Layer 4 of a small transformer language model trained on English Wikipedia (12 layers, counted from 0, width 128). Numbers have three digits each and are written without spaces.
A neuron's activation on a vector x is GELU(weights . x + bias), where the dot is the dot product.

Input weights of the MLP neurons that the questions are about. A number n stands for (n - 500) times 0.0021.
n5 (bias -0.246): 382151500390509714648193504446460379407565574647554437384573362496794444487539347535300785892275537798288639547495562617414576397635660546473548442402673689478375413762323390549425800458361473579391595395309339261558425478590543504404225437412534103477643425535611451575329658496564435479126505556705541299474730549356447752557682554355410469650805176622401461500295245464586487333530
n28 (bias -0.168): 493445412403559500464264563545406688492453221430489649449318628541496813390526792584607562565430671588615641554402689441687511230629318500556405294394555422629613327644459556436373412605504568858577645577418496420380584440534485496577456466375442457630566526364907534633377416408670493482446582674367411456470346534360332605612462568662496451438331585511492223460350673386627515465758
n34 (bias -0.138): 689381352460230465519286508449371536285386410480421389383409590666421663523534564283316568484649504534349591365565425511472488381542351484629572707525750693554296561474445836492500542727445523592492789524929303579434548343293588492408538484289538447611519395397655380635473548385289469189556630474715564652669405367374314460558544445455259512464569604552540558508540700441398485272340
n45 (bias -0.177): 588516675437548435465612372410305570390401585205327550543492467649206425663448578723546492488441340464637467212432410432309316669691479487646389252649551609532569532519577464727455815416426524420368583349427611624561431671330445312420299566628429627471154681520657536443403463572701596594475335622508592307576440251475678492707579177457660496579492492426190880681417667574500492630496
n64 (bias -0.185): 568580769417556504322833166594399323439347547571315582250508370552755704468796418536413665590500596358302316341475431508347480656452542600577670605839496304512439285527536432484456631689549437377615634392383313640431492476508512508544665704496351601406421480623648351693484381480457718484434374625607558590568405415741592471198193524394516394604381572459792611512558541320367512671616
n66 (bias -0.160): 549305512555515638522469474370405698519556368488469504452637366508496574418500452265406674268729275474558361573579680727453489604761425453443381546576526515425542496550390368230603422589296395283481304359706588233451568439492704400664718419486614623488425247697460621514579151530548261686641341699650527540342507660762349394625484592484492504434515748419504560463418355431651496522485
n97 (bias -0.144): 424883263472427438522210443667473563469526504772363476623530341450504410621718563496638466379588568481484676463492717390685454504405830591562481527427579397561566185587492641531596508565442321523439769397415519700415287604425556620515504200643537448433485550364468577280427508462507375526821412347329686553424304415336450631734575547484399617405315568469484565757520358602362344395533
n110 (bias -0.107): 630542464620557558489579241613593645755541370536598496485372608630563399515606363799540316418656400455492386633597558443476418488451384416527625535391624492341321272888801642423523288431391444481568711588620461528589659484595768243333489574507448560500455454371347492507263492341500747381480359474356464369401553566484565592477532442638672730405481298410618310317563306516193667467574
n136 (bias -0.120): 417654629228614615427294492573638360538683412635403519504586370523629333305448551612563280519516579828488807471584419335305631609654524366500564443356519739342300658543523470458492560557558454658515570674554215364561389546473862704376340396486511389562399599474420633411546414263400425382177452648357673253492530504570466496397516504363446477748485440738543368470457496566374553449628
n138 (bias -0.204): 729527440423422571523444473587382643594431632516452400750454535484556610515504466458219676416553419729512659504467615462568504703454443415641488634660764671604421465662818364527594473515326291342527323459547540712516577555316680492585492433841530145436162403592602488485605448415492481673573463587423359214461607654440219459563383694479627619335477504148504442603693593424401647430519
n147 (bias -0.275): 427294482307366561679646371518566516696470454437700571492292452392149420658296643385366508460369609368785540579518623675357662620342401662583402400267585535106351599619478444792439359410016560642397313712382315580653320452540734465414602500437542691748538387543555474741444571594394611265419709804410733560487428303571639374443437306688310689518282457562416552454272509571437517414621
n186 (bias -0.242): 492504467562623407327704567816226353649567264563508398457789685659520243539618546618430351578683300402447492519450593319434278520484309641472508584407551436516678492817420687556408303519139583575610677591713395774677590565586371411366340683529407504549657596528404536635361455622442445546599550434275459572480386605504460388564409289686488358694555603394668500547574269394784365341577
n223 (bias -0.067): 532695559533668656586496553420666727522609390567680408587433377336452455475447393525474286383433601528610222486410696645401518419858545485644486532663216507465540344588298586612514468534329491493581798586522613305669371341456644366373500380386465421262535683468338622652439493479633546368559462538305470496625595326485504574565696587219515696544369610467482560423433537496598358541431
n227 (bias -0.124): 410347465712590317580291545435451538739356456492430318397474393421415599474266409530609271361410583496361508347540469690570473712507512469614645314532489455586351612518580556439420507689416431496548459347416355407435699431240674718656714550493533666581437470615448523677455357220592481511590500610627555568680545710665787728375578802508296753469496519608330560456395734492533343521707
n316 (bias -0.058): 405436653381489442335488492535419616416433540472324426570440642341457507335500817417551242274381345395387461404580527496308303566398417638324526462641373576217330534626366538550389436594299549610662689559550446629665532488340609388650627403469712743442598386635424676647291551485663470669591596626564382666617485488516778559664524488306539682630628398484598678236331307554441496287313
n320 (bias -0.160): 711434611500563214410489854742421432425201512372630519355361628530687638683412305467297474386550403387500310417496579368374515660445593411418515774685540370463545522655590348448552551373508500423430749585515477481414718432424196655195475515490293512550570388423613459581552618566678555486454410544367458555400522628432392326448673387524508466689412626527657216420458400534344555574443
n323 (bias -0.242): 493683632492485428580415627294454368306541293689735585537209481478423419686593402674321552234390748526550558515298592403430637689615555508572411534373437508548588418329443628314462370621531487399292679570481332515420653489531274542336412573541559713411608587463294308589477149452496481529722350838452613580687470439700327457515434374544416550481638631415488407401523593531617280450366
n334 (bias -0.130): 535565545550574331542352600905420250363294620743590662330517606317635479357552462379514483325582560663437482729500767552486562339569441586540686650301955483474425265695451662240460444521758413378418405441372206478624264611495621407400483625328611146558396526742472544446141549374350465551564831500465432752474319447724623450368668340430442500627409461729347626338296378558278439500449
n335 (bias -0.125): 679465427370570619489620484353346529508757442574336251470592666469468538353269417469585496219529725592391584228973381709613619500701358382326527575479646457217599535530480441275516802556404361582570542439516432508338138441649488639573622520628531484380570379508504469644629388450431326462630549477508225487375269425604394508343516440716516500391415562645416422782540500376485492481557
n369 (bias -0.153): 364496539480466316664531492281462326504727608330605636714481489587477348605604661347492333477484563310710434621695392504368527423537299347511537599468474481230462470339458402359637496586512280485309414425435312438515572412477362635448326357700659599543489519612695621443020438616349605306751699397455625613515414301504443595492649458215485485429459519279675398445441523368515519612485
n370 (bias -0.187): 640548435651600515536622533440785633567639457484116660565434545589412518515405651485408526572310640299813466539480368654324722405581392330653449567476475504408285529711429418665478397391481352507577444627571526439343314387469522410665420398530351547306482559152410660294578496423493427471554679692585531615659456669610694485612369598516538621496515349633664334634531627265384356465589
n379 (bias -0.243): 500600496645420568528336525436231422904425745438595552516620376534374393662425467504165554617447628488335431402699470308448466461337500719734475304442492517730205362528632681729300508468633273634412678333351474478432348312513313573546236143454673345509704568604322652532551431600496366586557301381333526770550500295763517526517736427652362487469705710448556357656517343431545274384687
n384 (bias -0.236): 539488256339566425519504577358629604578641557415607436564496555450600564615302289561436355655257488344584448365431484630779272472412448552453393269516656527327646800625563488672574381617693594219500475807293271504594390500460611528366496401486617480572423345584704372679368544569485542357335594712423520636400397496516523855586524496611571338584492627580098327413332492686614550423616
n396 (bias -0.211): 384576592567641765403372532746651626752607099217426595429381394432434504440405520432583536446727466421459475375843471388284582426560253709386425362602480428600484592580492585675431416603598374588696426626443316426268454508380492549659323447390594673541389395595436488428331554384441400590387398528528504410548317663294536315853392373538438168358452263574657328752471462228441648450679
n408 (bias -0.088): 514572493598637632427433633695676493580664569466307522391447474612414596471357479525519429548742674336336548612325375808466610496324436492434504394523383410428526637548657301631507564497526538795392492391416338485383387280362518342586681448563447306545489630529458435476399377604557507570271462401733384670471607449345228425351448563569592345455446691649615500436706361359465475304838
n409 (bias -0.216): 741524574541389436443394547508560369516640391351480606454325352599598426457597573520181481423243720601390573592592267582406147492543673599672457540475531516480283421414468445392245539316403418736814547702544460618708500584280555621531353589655369458528512401449692460339231618508446473450512392349496504808591395436630432772456471496588492375529104634480602654376377660488353370372225
n431 (bias -0.230): 597496395432428441535660446687610390610603393265389422415521471543589567611418423536526589478557421273407615280652676529545262426475492673584400423500596392654434665476624659394431758507548293478400531440391305314376493610686568415475454441371482511697575304675626402439750415400730579234643405754464365546558546595452261662562500246462526566654504662600600651532575657433606633645437
n434 (bias -0.201): 482741529366685569610566319609633424590633485537478654431497561571500535546405337609585402613299556335368463810534406592522486321401797381424391482557563251504601461362288568496593486530681327319511215455450427753647318514555567594401517634598685552624285632613500428332432504401535415497404597754603537515418588334730572559643640319447471551533362301372577489458459622394497436456442
n439 (bias -0.272): 416745157757379627454572617556686466299500625566375659690525496537564377489246471351390449613550550507432779493659485678515448640380377343667206407449471368423552394503838467422541653587571417507420360465496654526489584388610355470562612414584317686504475330649384637698651644434511336600431260525299389547441431526745518604355485481559410639366478621515390390342439321357540511500504
n462 (bias -0.150): 762554519410612653632330751427405454489266820379552496475560365442152408482507559365470458592372579511582555563420427404240646589421684620536532354443532233389416489517511446707613518654555362615529539451518672600460425489608582353550592471470567326629304637532432590327561407346634368329676523500547649673514525463279710312464511449649364478519557554593507769574481451695458425328691
n497 (bias -0.105): 406496294353590552549532395616528518456542620701528601534327425324532220384434348465524477492766627542645536636516488330557484428508162292445357619595473653395345496322468465622674430671372412329415415186603428548559344512569411436531569372461588447472523429604525575548657222721584566637516545818395634604539280218432402377323480305388512719732550219178629644580439606320619418653647
n505 (bias -0.136): 347602460558440543632447534322530555297475482500553456462664513317478672466386658707279420307200281563403776334666491458575435623466451433664665319550534598500331228698301637711422508609387812534402537607474639531384698643733538357386768496582696734500365564737495440726320390436584508624331590663496593377347281392631556589707673161541325605465589402443152436249358566570558615178541

Each question shows a token from some text and the vector x that enters the MLP there. A number n stands for (n - 500) times 0.012.

" |": 474454341541442466536549526503482702450492520486613457606595579453490503467519636381516537584399446587559440462545464411557600558426575554550584552473391383542539571386492477498500544376579703541486597468469491442431530496470359544629685492319437455496556558442496389338536480428455534459334534355449512523325555505616482585525454567521536474500487466450559581593563450540434500655329
Which neuron fires most, and how strongly? n320, at about 0.19

"ra": 505553465467490408537575358527499649532515586471478544585441550482489389499497483449573477461416458526483501550460283508476547592456500511439484449399348501539532531346462456421540509508635600450466565493472417458564517601539444497451452519508509418555599632531464486467459466619372630678481583408548559335486501465590436483575466502638611423553533473579472546499469579523388537681461
Which three neurons fire most, strongest first? n45, n369, n434

"ing": 463446378556390410543487401555489566477458508434459548592487566500477354471504508415480526527451473561519471538608536523509629450435476618527498487427470523537556621505437532451480475517504846506570569427507504441627602560365480451620618442382531431481541545614558560424479487508414693594494468458520514388540467533562423525560545540510605312537506369458481535556589459435427556558292
Which neuron fires most, and how strongly? n316, at about 2.4

" an": 498427346468472432492549428512429606573554573435543513531536600487416356500468483439550595550417466499493409507535551445514557422527567483458490438426481455516545561320380483460358411408512710566454545518547576521575582468519517515536743498305433467647407603490472452421583585522452559456480471376528551500497522498626427471590646581519544405581545490414455561575591607473462432588392
Which two neurons fire most, strongest first? n434, n34

" S": 587403325537511475542621448593518523554447579454552499612568618568425419473480605272574570393419508567543427568500508409603623494473526490455495538430439464703486506349488443395503565405589713553482505539494539436506576511553389488561652408392452566517532676445545461428515487447486438560467510349510503414519487456589496573532425600515522414493460492522571516588432440494450419621420
Which two neurons fire most, strongest first? n28, n439

"ar": 516459485459469403446602526466448554524473510520464547428603464463494552535477478343439549510565504502520390615559455495516636460438478566442469575459303521529508503222435499457523565428589684489470610577560465493550523454573525419596452601329421442538521590506527518404506425324520595634513625406482532393429529487625544507424511524503627466378566549471532552559577445503359522615524
Which neuron lights up most? n64

" by": 486471366413412439544551490468417528507459627551536509605597674501374410530475559390488482619487435534551447453559570485594581471367550512457590458459469393535569500442490552501501473285518707540508599478506472550581557505532447484596702479357465491565550597494468393389606442429365582566438480462454548475513462577557347554532510655455540477489473432521560455610499505501397481495344
Which neuron fires most, and how strongly? n97, at about 1.7

" other": 532445276485325449549519440491550510537510481432604442547592598473519468485387569422517501634489433607515404526527631560519647496523512529501504462466424487598584631486417533453512431430612741542501573498484528500501620545509559475480640512351525424467555523421459419339459477493558453491452461343424523424433521440592452545531516640545600430561477449402526502518577566463449538533433
Which neuron lights up most? n28

"ro": 390571435583500388510586465564435682592464541486585410561416520447471472494470459383444469456391456494505423467515372596558514530589490485532478520545344458508542608334471452409452560509591810471480612436470377504620510523530566506456537606336559453579572611513492424457497462535498567597473563403448597423514456526561481513599499558605456460447574435503483499449551649446464489500459
Which neuron lights up most? n227

"ect": 499552442508466497597505539471488586529415545442582506597494531459507427453528601331407619463398471510475404474530443561497554591440550595459592499422411341572450495429429513518572559429579842509475557469536418391613518515547488471629617542301546582443406590476528440456539529446492541477497494462470572434441508622569604486408416556496649461555382529560485411549564538492378440631394
Which two neurons fire most, strongest first? n64, n462

" ide": 579483444439531376517552509423526587522545592374490502558465506446484484534498555413617569573446449604497445517466593533579584492393551673474467440456449396609474554224464536330581562508642739570461498493494458498580506646508544494526512544368580381589510537450529494436604487402423453518482494547397494448420534511448476521478574491547457479544435427298522599599586590445364616552417
Which three neurons fire most, strongest first? n431, n434, n462

"ebs": 459382399428472507601537428502513600495546451339582555559536541496521407530447534476657463502430496694520441451468443548641656497369419572437421487470409368604524638374539458512534538501670813475390495576520379482554601630473420511465615438488599476530565580468454457374529469607478620520439506539485560443435532425592461462439505633533540409574445343431482546546538530486394504509396
Which neuron lights up most? n384

"ulation": 444445498449479381498538580506372494546455548500506542542447503412542404490509595369430514514468486627594448499484538500570576498489491481534505551432260492622526587336300545442616525418584776536525594448516516475546661493478608493641545558327423406508564498441546513476447509427526622531528560426491500393528554468479432552457497474583626363575524554478562527508489418478448566582304
Which neuron lights up most? n320

" to": 545500380455346449500499425420437590513469621465545485634454652448454405501439497388530499604444398512581512436557514489609677493478502507521543425476484482547508473329504591418467456391428784553442569480464531535527580491456510513561669511466469439483545532523479420392543536483439555536510483488487650407501444670568451559641496657507522422487499462454592521578539468454408448549383
Which neuron fires most, and how strongly? n138, at about 2.2

" pres": 531444423459556370494499528548555595600485518518484453580608561445465307532472559437659533542471483605468418375414474490635612572506372529535473508467392403602447499335491492370495584449601743580516514431475497518481470606500501482505667481281488440530514539493471505374511506467467493474463527422439587459441569435635464432487525579525530339434482446564581579617577602553376567695416
Which two neurons fire most, strongest first? n136, n335

" br": 561482405526451378510443395543498539527475584490547560606464618453433360505444526431570558536386518545584517482523443492529521555546487512490422503479463437511465559260467531412378534515601758489463512496509457456609685596507488510482616513397440549483572609578501532257560576434478468599424414373428458469443552388680468490421584561432605440490559459454549694636531505488397528555394
Which neuron lights up most? n45

"ell": 508591398527508438574417492496517586503421464438568532598462594479532283487503614541542578433463428570612426450561407466520558577502512658374508518480373375519562548281449495399524545522590886464367579456502457494552580553478435542571568530380561447536530622515475512407558512455497436550449566541515560407408486519591416488400520580489627442524532465408473510492507580471399506511421
Which two neurons fire most, strongest first? n323, n497

")": 542471390559446423573660470484466577525601545514477488551518550541450342392409529381444517631496411506515422559531438537552599520421481615483642575455411531556510544339525463413528590376596705472451513496521470475488512537524512480721527572307388341507574627490589403348532481454494536502471575477481564450490550540552513499545495470521594524538533401435593486549562413530418457493285
Which neuron fires most, and how strongly? n370, at about 2

"on": 498448406434465452419522475539584763555517550470471539422501513484437425499452555342529428387508528524556410540623429497472605431437497585466425476483443415597554594291506479427514462463483706574471552530524498455489580506499562488615482520360472358522522561514671534477599513470386584556491611384489525390502529555536581466500446484598621492437435511451578512509610502459416586616478
Which three neurons fire most, strongest first? n396, n28, n408

"ay": 469421372538385441556647606546448525484408496506494587633548500409498492522468505318361484440474411544531478533560421451574602495503492586442533584517266456627551579303506514434558491370576763506367594544538515442458543527548548505580524636366404416516558510481576543396568472457519582543557595425489460407357501550575544535355506517594540417530535514547531579394509498492444546559433
Which neuron lights up most? n320

"ist": 505441409458425488533553558538576562593449598502530499586667512487597377441459579421469538530467465537517386509500568455572676427384461600497626481421392350518446461489466505445592586306550751583492587518581452446493547540457395494501611532289541410474412489511522416401550512460535626547479511426467517482460598527604425531388535610471522354519481438488515542570559492558434497611317
Which neuron fires most, and how strongly? n334, at about 2

"-": 463588313636506448580621602507586493593506548458503502499543528461426415488460519423480547523413457666643471552439465420564550457461463485485405568345389452560435505256476585375465519345612752523456561510463503445474534535511550524490448583412543475590528664494456439438523532566455513571552533354477488418450506520622522624449487572599471498445534464563511559468505440466393496657449
Which three neurons fire most, strongest first? n439, n334, n379

",": 535305326528450502566628489478438614491509520478578441649494637406342472477411559442441498590421453574573486511511532485526530562453511600435651496416451440597503489421435541508439524378587573547525553542514482494503547542478482481747592568403536477484575514487469446254596469502439558570386580383503617456496469435545475554544460529546558389494445443455552632497512501468472538515344
Which neuron lights up most? n409

" incre": 453571465449482372477482528455510572582504584423432441590523520430452446513446580421607600574409400538561523409575519525507496494546499541477567475461437602598549567209399570347577500486615809579520521513475495473571494545472555486550560584334437452473547590446471429283515495416507428534444508456359542409559461525517474555576519580596564520413384523478529586678539609413441620539424
Which two neurons fire most, strongest first? n45, n28

" as": 523479373447511351530587497477490559492440584386503549552516595452329466460521475371517392591427448553528493445582470453647639439431501602427500486400371480563485490424424560459416460386475793535611583511447490543603547510503558465518572549421533361504649574473470509396538537418447611578505581534457538431516533583517466599532478589551484562498500469536583559546604427421367529488429
Which neuron fires most, and how strongly? n316, at about 2.7

" of": 513418331477457370529583481513471532466427552496587498678519623472409368457372570419518455623504408562636464500557508469601601510465528471505583459405491385558524540453498587408526409421464728554523591433514462528522575501452580484509694503366487528456561542446481484394593463459482545557514487425499530423533528516594386566529490628598556437514479398461474462554556534460362515574387
Which neuron lights up most? n110

"oc": 427382495480393451444481440507469607526508627462538493497559538513389477467438565322573637447437424559513346489491499468568635486473569500512565506394411445631464518346459460446594529414687777541458607443495450482688582480524531466510588520407584382565433506512548516503483460460524605535441471429444587419465574613585508472513472485592588411496554467483514540424577575528406617520411
Which neuron fires most, and how strongly? n334, at about 0.27

"epend": 559492484434478534510528524489526590509478603466483567498554540465564393421499511377494510507470374545532417457396501467527668599403450511505449506390498443454548466258422528354633651337610749530371597421533381517544616491487452516568585468425445392503575483533516556393532516557446642562532549493479503400379523533600539522494565537524584356492452465494529599556552544560441584541412
Which three neurons fire most, strongest first? n320, n334, n369

" which": 518349447469467422567536404461438514551402564463651547591545550492403455582385565408524514710477484630411451491500526493559673517533503486536628478433402418584528437414429571534445509388555649489501587527506475483556579499506336535689544454438517445468551497441530485327532482522367482553509431436504581484478469462582482616471488485518610382503538467399560608574566575476433487501316
Which neuron lights up most? n379

" C": 517453438614538458519673415421496592615499585461460501609614571512446435459477585230460538477400478523565400455456516457603683451530517571453536543422357487582642492163406457451463515434610756435408571508484495479616602451519467457609553570356593450503574556350560555364484540475436492542402520380456516413557524560526517630465457557512488540595484542467501541521497525469410506484535
Which neuron lights up most? n370

"tern": 542349457428544525545452498439472613558482624459514443665448640448592433470445625489472562438407455609561516493580571535576530470477502431415585464442451394562479450429494588402506529425489868495519533471487484459407617590540510573583672513369516498617410557480538464435497454503464551446371508487450597450419518485565364463470584535549529398503534408349519523527561536473411561615417
Which neuron fires most, and how strongly? n505, at about 5.2

"a": 532385351521488434515576452521467688495530506497514514577512583446387435466437506400502507472442441563545468570418467560564531466437444526459638451440364519533556571515421393394590477483651755506429674476498380456580548500617407485506563498377492417518576606515546516389518511447328588610525551355548490452405540539564475565446510487541545443535582508551517550508622530518385498564394
Which neuron fires most, and how strongly? n334, at about 1.6

"ed": 439589413542575375572498458494464598505439508454420447568567564451490378457575535456470531513414417525594499458631382507554602500485485598481421409413358507468575602458487502428445481572540837500441571531646431469598635517514535569478520511528593455486551533664541466441575399516327622581428595451487518358488443536547506521511495565526526470507418392505450520537528529405387531510408
Which three neurons fire most, strongest first? n505, n136, n384

" f": 580511509528527430591657462452580550530473556485471483591439513477490471489520513352551632561503473531515426447531488521542624486520420579445562461467350495453499505233387497346424524482656698483467580506500489480657479586604437584489536513326473498417526553505506491486530558494419540540387494401408532374480525478664491590430454663515489558549418385432422591611583495496383553643347
Which two neurons fire most, strongest first? n64, n223

"rist": 489525421415425391549553424417470574543565512481473496594547631539624513542449559395528486518455494597491405619532394424447660442480596584466530480442485423557523571511637524424490485375625685523468525389613437455604458578547403382469553541442613533559421587555482360285531384431463532549515451418497484443385481529624490555493458500607552410606529368529540511558537580516418500631370
Which neuron fires most, and how strongly? n434, at about 4

"an": 550505433480543475528606480520499534576530416387464575516566570456534426541413501482600493526506475483558412582508537442555627505383458589369476521497343478541506655359409483342534392463477760501453582555511453440485532469506583542537468463552536392571467587530571481374560542540418528530645619411476516343574482554525425493522583513553545383497552445419535464512601518529288591547415
Which neuron fires most, and how strongly? n369, at about 2.8

" based": 451463435434444427564582494529484633442540511365496487511574652458498458600435548374624548612423395559565366473473475532511569456411484506457474459438484428605501523289439552517427454421581701500515525518556458414521656546533503510585684475338441525567556499357513494541488526491554581481483517523460467401483481437544496509538563598560635465602486381452537583573565454545390611570295
Which neuron lights up most? n316

" bet": 470441431547510412535558508515476509485509592408536502582423574481448409531606549383550567560370451495373418511516591473569516479470491591444414442400465421552443600253472619376465516465511803543433503485535465471553533608537454559547686526336565472595491620497548492258585540507519525581459467373388476473459439579605576562529511582563550387444453372420506598639636487501457506557508
Which neuron lights up most? n431

" such": 513461462463472365576619474445567511444484579422598508408508495445379398519429521399452508659444464577461492491522507566601673492441465579505465490431320590560608463327357592439521469494616708525483581545519526534580592445498527484598621552467587392420664478474471554272481455460495529519503562428437531431481507457569599504529473544541560526466528399491545564600578485399423501481390
Which two neurons fire most, strongest first? n462, n370

"ive": 500536423515457416520456500536484676494466501498629524645482559381473462534440624440453596506442438619540470515562462495574569526604498546580474578414295502600624560304456542366467513422501614516421635345567451524544543595496545476517481513411521427422452535598508460387565505509483498510573564508459531338477545541498474521536511624556471425506444422430461483565531578467413519545326
Which neuron lights up most? n138